Layer 12 of a small transformer language model trained on English Wikipedia (16 layers, counted from 0, width 128). Numbers have three digits each and are written without spaces.
A neuron's activation on a vector x is GELU(gate . x) times (in . x), where the dot is the dot product.
The model reads these tokens: " Ba" "y" " Vi" "e" "w" " House" "," " C" "ook" "'" "s" " River" " Ro" "ad" "." " |" "\n" "|" " Christ" "op" "her" " Henry" " Le" "ne" "han" " |" " G" "ro" "c"

The vector x that enters this layer's MLP at each token. A number n stands for (n - 500) times 0.0058.
0 " Ba": 602468549348421534347566316533335528435619381571464363466628543367270110577520637525449508600430707530562458481405597333331395590416462480687595465126513445490514409571337518287577746541553632400492572544460369539582651497643487537461528597532662476477311613491323357526288630558426595620320452678446427538369600463595579552366501535511372477488663458393561453527532520531704469381788
1 "y": 494507412453364612162801479493390337307578416476430493451661434428200202434461725638397466416435578499568479431585318422486375621484375407595614503199483573400505462402518765501342492552697579417594677497487390370682551536512645646477499376520662678541602611505321542629465605482292592784323484638458339442434635433822381496293488604311463493566692485580500565636585516454550449207667
2 " Vi": 588488605509341566402594490525398645508612464514540325368580460224231233710427526471352321609599593580497349302502633426279526622494341468559423341445573483542299509524397839311396692493654531513410492641386410508579649506487666583512746756537759512474315656429441432595297313631458701738348385733436568310482788454599475425218600750433294485250588642303642486765651304301895557404560
3 "e": 509263688312451449375610299361529518351488507438637344298691662385287268483505336601511399501592678286333310238651368392538440590578488576679536398397288705525668408396229626374426700349579662657479703547378487783599515569677735573328415760605704686615586774484335474332484329493502639637546260520428681557434660561789396472296487474442551544514333314657572465639623527365509358531644
4 "w": 619543502527386529251548445430406604439412510541250565531687604315481238614794626791271468544782280554405346070578292392521631548341331440611474367318504337520550544498382730501332639587361552524618561625432614593509502560545393604419329415501766550603403697583305181582388390610612635577285351511425520508395557532735294364257569627488578476679592293615580755433685444386521450357644
5 " House": 328493510448353615481525340643406557362652514467213651545645516336324175717595663693455306571661605392600428417498402358450299619413335358712577574083380445421477409531411885260315726465655678459628493446480398515592650575400496560624361454476742379564486574487404435587373471580460750595553605657377399667348612503654551538258484592405526570409526502608479338531633524387749482470522
6 ",": 441462479414405599451547433534442513373761447517304624510734510398514161552588508621304486499651520620505537318377446338462437675212423415547533474383498395483486365546451502457449472497582595544544454518496302468515549665449533552556574537471633394544467551895314360497397407410415724579202441526432515379434501549800507586227464482381483554521660638536441389436464456530651675465642
7 " C": 496511433524246498529694269600404432246634468485509435385420467482215147548429629478518447412697541383370289285538447471206351676401556335661562471372637425399458567627449557507320690455532771672569597543412361424589523498708566443599453658424653348459349648579385430516459624687519566622452496591339531464438476388578618574374547519452450369409760517479698589574512292653652681512694
8 "ook": 460426411404520669291597472395489401378489458349727427430611404384563221599524598608379427341524475514377585396478322571407375724587408287752429550252594142364495569472408623561510776305557683493488479434228254287479585401565585593493504405410563545506422796612467521570366554578528441799424367508285398669557844527640619352159359662509508469525433471773570469673486225369330526484790
9 "'": 496550361501352483320700354536351645606567561426294567354481598686357281508462541581357661314890589514476440318266135445339447671422659420569518465218514150476574509512324765453276629575576585551620590759616266519520631369408635764397450714467652497788316572647479589503613606542495800613376402368201565580822615476647333509142602486483359475634640549522625423390534635419746610415548
10 "s": 511328472564459490390613371515334519328655453412267535546776634423527234509561520624449619429632529482632484247512224505392521587390457382658520576481391436452452358546477531374380727530589750540555416585490471436393656440357556574405392458365500383755410625722366420567394689598452760586403471414424424638474445534940406424260463515505411573557529440407534448597589392587571682276547
11 " River": 509551570282255529222575446610469594391545421423425387399621447301292175645436638653232279496639644285444512311426395499303428718330437312552545451328400395542428454515445963525402619573686716611496478617432373502546570463582427605657309555510578581543272638523330381444457492536485635558510457376536497613512630469680673523267604543329375584672618526532676444586539502589575433274701
12 " Ro": 586490543528339656176643326504484508538592483307444481332649350307346245553449514608408397691658516465357659140420364284216607543388500449528516490416506392421481498503248566307428681634544588566588523353463398560741693415613498743657434832591821553617191631412287363478390507654499750502078573615481338623520624336569520576256457635389459526531615501645468347621385490396743660491775
13 "ad": 491591399453373602255796480436476722441501440473307552429722687373440246686465635645426217537656299443469424353478237446396441689288285328582719594351308573452412470385416866445387640493580586670509552494608551429503479556450613627683269571507566631758453713470330438594323453510361679656280570548500461593333639490761576513171506594311335619622449433651484334683475576415534571306645
14 ".": 484458505492539450322638404430471538572525388538273500501661395510456137578623474580404404474567494553597463327371464449333453556342354264586569542464332416547583398422471503398426650339543602561579567608542454580521471454589463527532599563383571331541332514700368543537446459537495763548325485414459472374429547508887445688256408462486592555557564609564531449424569505645677654603530
15 " |": 540409455473462624449669480667491561675564384365338420520655324488509150464519464522166366441470441431586513206359576410270495549483519234737443455254454344502356616461457313479563688572516558682425581559522393383520420604430476573748494408380610162436504511618511562430494482459505599479274445500334425398428534591789438546456603382478472530485453560460506455415521407643651623344490
16 "\n": 541484463392480704344513474482541387478394505807319243543715394559455206578489515380612453505808485447694504113599564630422602678457634285661435592469247221624815503479494512425602719326587563543502732647517371368580476556483467417439589535392576361316413547659538728178326546472541772476264505475296334256468665645636513645449504452325564593360626575461431550413615495485807542447578
17 "|": 483494606457475631356561516509423492658570567632387545401795536333432196526604596341295418556457447592580492283582517425495345504600391426763569409383420395504504517365415334322676818572683748688358497584579540262564587473555539483531482526432518283485340540623625508505393596477495664529294355347478365422283459645843415532303431346421533530520646615479647473523528479657682674537504
18 " Christ": 490501582432507582138605440494432409544649501403707474096641482552350203639433532653569228452626584384572482430528430432304500466591619489672376471365479202388565726581270628394582704391586726577608807616375559530519610370417528624427388467478321300556548657423451194596475614520542533442238336308497530506210606418631411471144444533286473448460629449648573678593510532469497706390693
19 "op": 408519448490363495289564433390498394568775436487231574267621650402345298545479601397507357491734471743565487333544205405382699767530358137701158440327464292356340742305388899665609739428553664525435527670539555372752437635501626505349313591431568452696292675529610442303433500550573667536124451301296739487529659244497461621313684622576287572604638544396620624690545668444648610408488
20 "her": 457573670418522547359502517480450546643421685383480518149881435592438175556592580592402340486587570630564416520490386459440510467564333528595479520230479462373438626555502584618336723492710749426519495473494327433444491569361620439332361511472488377597432700604516521425512397599731676525342277231327604719500731499682448493289511541432440475684628358383583552677577567465507595484683
21 " Henry": 440589452413451638503478490491450513506505683297358620272791369489209220577542551623345337563626714628588397406443397352475466453407373375758427622183559471364439446638420714386429617508837853457590516400539281464483552433441461647496426511405370493632278660482557474517581473716762589573388330359343621737386694457730443413227405465271408470617506493625562431603702508380484516406573
22 " Le": 557420567588209475346460322457479418480621585432464615211543349449208156585477429441395331534566668448428429435416487417357473551429676498602437509270520433528506497540307659243521577517627806663422524472365390718574635450683540668436438588493536526631315718501556357512440573782660533456282356493372363725469671421597402542370379591308351378695491454531683407565509557477772543590511
23 "ne": 591631508570293662212650455416348460392424498392456470395652447472305200409548539550468243516470635626439642478644356462450623607403524474643297568223414395443363596339573479492443515545790726537340603578373498548627727546562509661381606442550784628599278706508418378288463326641702633435287347580349562870423613329677403496301524535312276585727357385575619420562541595605552379476514
24 "han": 606502673513224780276599423474461406611632770483500586334751458449168238627546456563481510565518503449445442458618322333231534499318265446673407499210467417393295646545536633532555618541872495470469682579658444610369529592436572738315347719530600485666292641400534478428507512629662580796278437584366573794516758471568407414350372508425476649648445627320408398497783581416536556369584
25 " |": 535442501489468752570558455407361534583645521547367449417781512396367172466621506527189431548609412565575466342526486331364546564499423348677545487378530405419483367507476464382623708457775659569373552685548445340477551551553579637659496499421533316619352582718534511544391476630597606631335439485553578431416436658816361447397485557323432364555662478502384432543453626655731731477468
26 " G": 456405491547385528456600272412411441287564468521576513255451441428152125656519646458535190448664494364496448270461565500232409605506369433608410522295504436405478663685400515429447732453526740458510629588416417429534510497727540491562460579481425360577517795655436400505352583468540556661348455451473579392376562444640551598454498524469486405354612487463479532511369430524697712457501
27 "ro": 566479306489291472228459567539591404542472644284556311266593513415490152586535573613467316508576632436580409351565552341376362570424637349580509538340426284367486787332417634414500600460481721450545616585417341520733618618420470636570600726549976554509399603567555472449434501404519427480350347555500582719515657280516465628424512608590512557646695569549529364650259265275705465484683
28 "c": 556568459566327931450589371590462395484559468453411354149626602458427184562682418359340367300620413626607276324541235429225424733409400447719714500623553593461489554565504636499426553351636513545414558707519467515541462521757464760415340503522611492386484568469483433556547377501553653541440445371378621718539732297632292403421644558539370482781550402419616476705672532307503550288688

Each question shows the input weights of one neuron of the MLP. A number n stands for (n - 500) times 0.0019.

n20 gate: 476509613494287488316624392284699362470473639598446740613672444506535486518399355424445497579378573572551440632435491440497612518453506549539459615378563562550458640425497460431303491339468535485310470524455414700570543476624398518445618497649388772406509293561638583330403545601503426521422433381470458409454287543448464591431577653345464506506539374715361518411506464391479452422449
n20 in: 467470516600487329537513487380191540533513432624533701441679597349656592526456467654418526637533410450559234429288449484591596390513629540277633464314424432685341451389628595477566467633497465628487447526407377408493460378599444556663503440397600503391728630310467342550669573497520590308323510547516425657513537417510369470523385434450679576668591564653490270674477484387406408752480
It fires most on token 22 " Le"

n302 gate: 524593523512567470395631556616554615256541530497352403433403433642514421598461636578417721560497577420583524572403385642616661497480444578512361372600456585375711412380497324488423465533480673279500405335425617238635269518414296595440506563404549413449518368581574603632539544657362555512494410455398485470397452677446509464500521609587381512603477624396411491428476509497442447444426
n302 in: 612550387484423666553434484404307710399742510506529360523455539590645412418387480676352692536536648621337536628480389435407339375609297308434683326481562684523484639555497469494572549454346497550523591555454461399527493569441578556351593557477346613549566328599672303573510618513293554384591582464545438493393741560603390378383540298460500585520310592493621600753451490561651412536666
On which token does it fire most, and how strongly? 10 "s", at about 2.7

n242 gate: 621552506535531363433703551413517587503396720647520534562421556456508517477509529480399588413283440500588395494555635653410537522397751538448595691370500483626391503576297349497423508437405386339383344386520607492578488543589480443411402440523539276325388595598452613494509557517604489413455537419306500486634586670512500506651506423546523314432433475500474539436537689436399614494477
n242 in: 555535472250425643519490564606532532339516425522436510541572534552534774417552433284356399323440311538446453320240518684450308247373430822554475309532548447416494509450494445796621428455584670513516421563426466519542474662490414465561472531378428578615541545516582481490293545428563603422402375355503497555338449609655362548589386481420449529430584481628474403387577579391431696437383
It fires most on token 15 " |"

n399 gate: 570646602295318203478299832558510414522488484599650484286413565446458573459653563579536587589704572387550385423526337428463236488595600551528601585503391503432365398615605443584418500462482652500641466431547703581332573444500584620569663536459589602553487209614450621481701497417450518370581506513540497427427478373513512494478439578528418393369589591465506543420503686549503590584434
n399 in: 465510404494670388201447541521580433413475410410531484584611414541738598622580375640542491649652544494412556506426548484497535589689569579626506500488363515186563491605596542534648534601607564513456681643714537345459478372622562494544580588513365518491384456446444433525613707518550335651652339570414765510627301478519460472409369494377525469459408412585528337557680386341614584466550
It fires most on token 9 "'"

n318 gate: 449523366420503553569616534583629463433628604430390506676486633480383434669411356400448444471425429458461500652581653503472415561572514511446470537508455675558432508411434489466673335571688511333452548475412556604449634466472430347600608413437506483503534244543475569551791387334584594614394565395281413506489551454445506620416560402483427556461309574395673450534554578390536464452525
n318 in: 482457440604428533404467527571475537548446375497497558425425425707608617512534622497418412574491524582573591470444388439637552527625625497650461546298446446494518416587614474440311623543411668615473379449488404401386478287381452442322646398371524318424470647387591782390308661652623467326524359436662464528574307448559446423491581455654683622276649394549448336491433452539536485464461
On which token does it fire most, and how strongly? 15 " |", at about 1.5

n419 gate: 574491503500512430491537482527553497606470531642491424600518425733706457524609454444330361302512736622378373753497488442404405590696601574610500427570515645596628539560509491406549467432434701310540622287491638403605512546631506592491536571540533485589457466368421506494310405530497411518576497725515357528680469546435491278445460403445512424637560802534543383525605539610479561642385
n419 in: 503567659694450431583569550522388577694519555431399513419618509699567280642539702580515437494547601538497306420619476720373522289644604605380281752590456556463532646678439494431554556567583390477727500519354326506503522528538528573481515591433349413475724522506484471535598500451609445416388354500469597417285421459503578296396574365455639465635500509322418670350348516555531541497371
It fires most on token 22 " Le"

n10 gate: 418529445632483369482442712600456461572609536503517425526506497577607314672355401674396500630345482456375532651625506564634436486452532488614594456636601460529270595509438548584532540541608330300541512378152517483521341500742546278547408500406446477439512550418598565579567523489520571543448582515477506697630474615518408394488553465600599407509549384418439623385474425412517578373361
n10 in: 583545412426450506381510525453358691465491458443678576484519531658573349532497608465521629754331487414500497404571494547528305497460738568436500573421491412397551619352723649528618616494569444422478459361427584821542304329634532414458425503667441356627443317452355568683366513506503500578651516388588279381490474590500296426589701393346640408582694438449624600484519447450506374522453
It fires most on token 19 "op"

n416 gate: 421639486489566343392539508607511531603384517417618520287539608343649405581389590460381489310569582494567533549534392411665410357341469455384511483581419497442281392525534570664596511616448329529399606564531489464639421570360453548525566568576558417323624475565414506497475371442292522530514452613616416534514288548685528557534626597407567489545544418692480368497551583560572489522408
n416 in: 514526399529435383448409477598390491418469512616583571469556643271599361491416574552525372618390592354554395687596550429668640508506620494417511514556537703405409399489607484508497421491559500415531517642529385458645413423520347483644475478509436550480486584569551523310308457377472625407672577480315579350491474402433432517469549418589297666733354439483543609601667517539637608520554
Its three highest activations, in order, are on tokens 11 " River", 13 "ad", 27 "ro"

n206 gate: 530491613630471526384696442658482491413581569462520582486408442551613585538595804547548567515517497491439712237551528360526609471409389414374343509488581416606494465526562273384597367585554395647649485453491448636494677439614384524482425351583429586459532394524590464211538535437509483454454624562463564485500494518393442674500628520574477512631474577335544695417473468463555576512279
n206 in: 374443445483542467587395332516567326582419554627319546562649516276494580553490562580449448620386394652602556609497430320568619474571405440517532763428595558526698370637453579350434617533384474345533795467503549467663417451467667517696506500596471561714556590417405272377474470526360522607454444500649386144410391453296308659352456680420523507356494580450556555426464435532413677435657
Its two highest activations, in order, are on tokens 12 " Ro", 4 "w"

n495 gate: 447609448492388437500489580454441644297710517667384544571404603537540445464441234494638484531342461450682456527627497652505567592600605483383533342374442530527481399500376455418489555475503417542561558464380587511508475624553420397595435665581330720605597684508582576720528511462440441628431500455549516394539539447506541486456401602447506428434631411517461644632645626549500492440442
n495 in: 589461599417520471625638632443500533355451485265573576520737543563565432582333614571413378488520356335641456514356554444690479480560506393530687162535480546275468480491461742456571468408483360551653617558444555419533625594462445267583393542444534612532415417382436530512415397437454509428387547533503453455372521456515468482538506488364635441564529480491341595560515622703474407471544
Its two highest activations, in order, are on tokens 13 "ad", 1 "y"

n38 gate: 544631477523511417521468572619450479666619651700592477426565622488525577468438356520439451462446462650414497655615372517426561449517693383474489491526695437687483526446547528614627591642562447515723425603677534377383480503578609297555491519480413446491593529515440773465694615475731494483531451433452411535403666561664625474491524423500491676532384374503428602474613551359636577500414
n38 in: 606270648518594470445635491529448573369515396512515494725376332567362521590592476594612524445530515482458426363570659583747353568453362642672427569619440538544620624334354402444473470346383506368452694414440450536424445527428408572521597434557538624377488446373405515264392545547503415420616428539479479658643440494482408609589353354470611416443518500464506432363491621599388583233512
It fires most on token 16 "\n"

n285 gate: 614623386529466327726512601540512526391420325523768414423549511576377655737529494477536555380426500639595434585532489399463512480444439585602421619434537614557486686489506489580674637555545472666552592540433517546608512306387563297620523375518644511581596395477629618480578558517351517583494442553645523661335555485624557620506568526579572581391656612465283523403456391551571480468560
n285 in: 455715535318404547566536748619593500576526263480597471655480442527383349527687527428509500470407616586698412584536397538549414570546512566589520349538606593593550439412509500576610664548535549418308618576461581506437587429565424589637558437291442581559476443372294358464625556494433682564679559387555494599356637712512532593559521418634491598509552592521331544467357380411526494670526
It fires most on token 0 " Ba"

n421 gate: 485592483619546412458494444284449596520390440506347348395375572575248377677545432458486614259387530571541491572377673412460568564474503568334463432354459468379491555660419308474527317527555586395382456424512569427542527453535313470619719486396546691497659530541553485444506497598640428451468435476323634390560376559515483455570497392441456382535341589473600566694610552578315442424523
n421 in: 552337688445310461690335310579326470427573480672481205408592468546547549497428645340587407601366471458474571465240323452478435529519320614406554710478445643399510366580513447548503376558412663503481722436617484458618627272387465681617481426627544373665542585614337493529439416649596638665526471643551535324556581516425596373603576487598484474574500368487471497474448685620465506439356
It fires most on token 26 " G"

n276 gate: 619443468476474485572462305393629527635617627638577559459541503545378672367376441425469568488471530645326715410446449435456464430506320419345532621351559497625678374459518318474580532348355534536432400485571570418665323532488347452616416543395483605577361554607682503434503515578433543517591625437584620416356619569602515551482524529617376473391360655321500520440563591569546456752659
n276 in: 531568428374509257553448613542519525566500416527549521563488710395400419515438412491371515518509280460570570372516474415536683410512430309362563607355615329488543497533444439491580581353506609357399694524696728497466377503412373466393617415362583584576354435396536587466527543482566485413618531488524576398413482611608512325743475376322329424330344453595421611596746566384593415594476
It fires most on token 25 " |"

n229 gate: 347613667655562298663733491530503494356393531353449383476485479475483665500497515322427476558518655597446362659592480455648506250412557317406645485434599276420503354515503558509445533579592500537415542593594420461439463642672491457479461634558553328509536561695590592637321618506425671458434579494675353472672555576386578381617463452613551458365604562397530628417585482521559530422410
n229 in: 333405557503606292363598567625466606477600521520490604433430424606500523716411527719536503422656710368524460572637555346391514583349409500791467561650513274530574483423613335487585437626678405693271446463371480450428623635557396459612318396752493573432500697212547593687730507682467553523473541503384457480377524381473520527399486567510712406336474428503564510462293646418404497470332
On which token does it fire most, and how strongly? 7 " C", at about 1.5

n77 gate: 350497553422535485470488414281418512155488546456387470638406629379658510461294446624652589539388461539435456576506477657541363439355610518530459604509459456450378474535518506538482582578564497622560453393422547509639485661557387530566380572404448485366524524479530430596279414418418203383417593563406571530279512590542497494607518509434485518556474393593587602609440844433465633612429
n77 in: 579743394353474481520607542357523470629561500346351519519676573523528508406530477378522371362516549708335510541533782510596282526547490388311579448484484410644487571584536537423608596507535692473533422548477589458451385448480196725618471628428370538562513461307436619631575445519564567410458621713609594648490579579454484598426341497746428607471382446454643229460457545579749661561597
On which token does it fire most, and how strongly? 13 "ad", at about 3.3

n379 gate: 518607491328462620434382562439365560561532409503644538567384445371571425612389524539681597548462562459609462586509440570538485364236474598482448370538518515251311529398383503395568567491540491386550523503470468617485479329367362432435529506595624503615541524402380503553657535497558365727678565488520248408539455503284512622679488623378612479383619457568524384491583451658619594319471
n379 in: 484481729698307336606468345391564539544494529450563576519563609461494588557329465622363538506513624392459465485458436355596424431447544413694739605309610359403405613519374381651284481647584552662354390569465653497452638563567500449618696567503404481360621500513472619350646446372287596431337270490516582465497503407677478334421571472458525481730360472497576478400481644664500550456503
On which token does it fire most, and how strongly? 24 "han", at about 0.67

n296 gate: 494461485380254476412414559331545545471459656326527414379286538452632497649494387663520459407421521390539654573591379450427709509544476572494541506535340544474381465518485406671500485413515535387634725488662605512488428515518539703419287514449349523578440449485515624332566408471303616485406368431482533593412335608600462383636445535560539494402553477599670418597689556494556278473426
n296 in: 527261373334362631612449446573546506574538294408521756476591512695509465557549521412411411382447473551587506541470439655485410556585536436347316530538568435468407468470415549536368397449392567402512628369557309387479485557458628521467432350648488524548482603422387555376503348459509570429538581367471500515536533597731535328271610574361629392312332587542542485694666556532497464696408
Its two highest activations, in order, are on tokens 3 "e", 20 "her"

n256 gate: 316460569497405452460573597435398263581428357482527509416443515297687525542281727558328560460347503576201473559512564530402555446379361528570420276755572560604448362494509515392491545384592615543470512452482724386316635509615506470463527436472411443464624479411473503497433376443452595315497515335569437531417488417398563515518580500350579445760396482537719527478598548494449494443443
n256 in: 485378378313381556503423574581368578658456518719450696439515517575429675403368479428585468429483524532547477500464335564304332431517488589713607745421468526613618579483443427485379471464509409461541553397550454678494470556450564553577381579411385520630562536571424635414544468387500638395439565598390395449407494598611337568565587599452403241477541503702653549602657497716569421550556
Its two highest activations, in order, are on tokens 17 "|", 28 "c"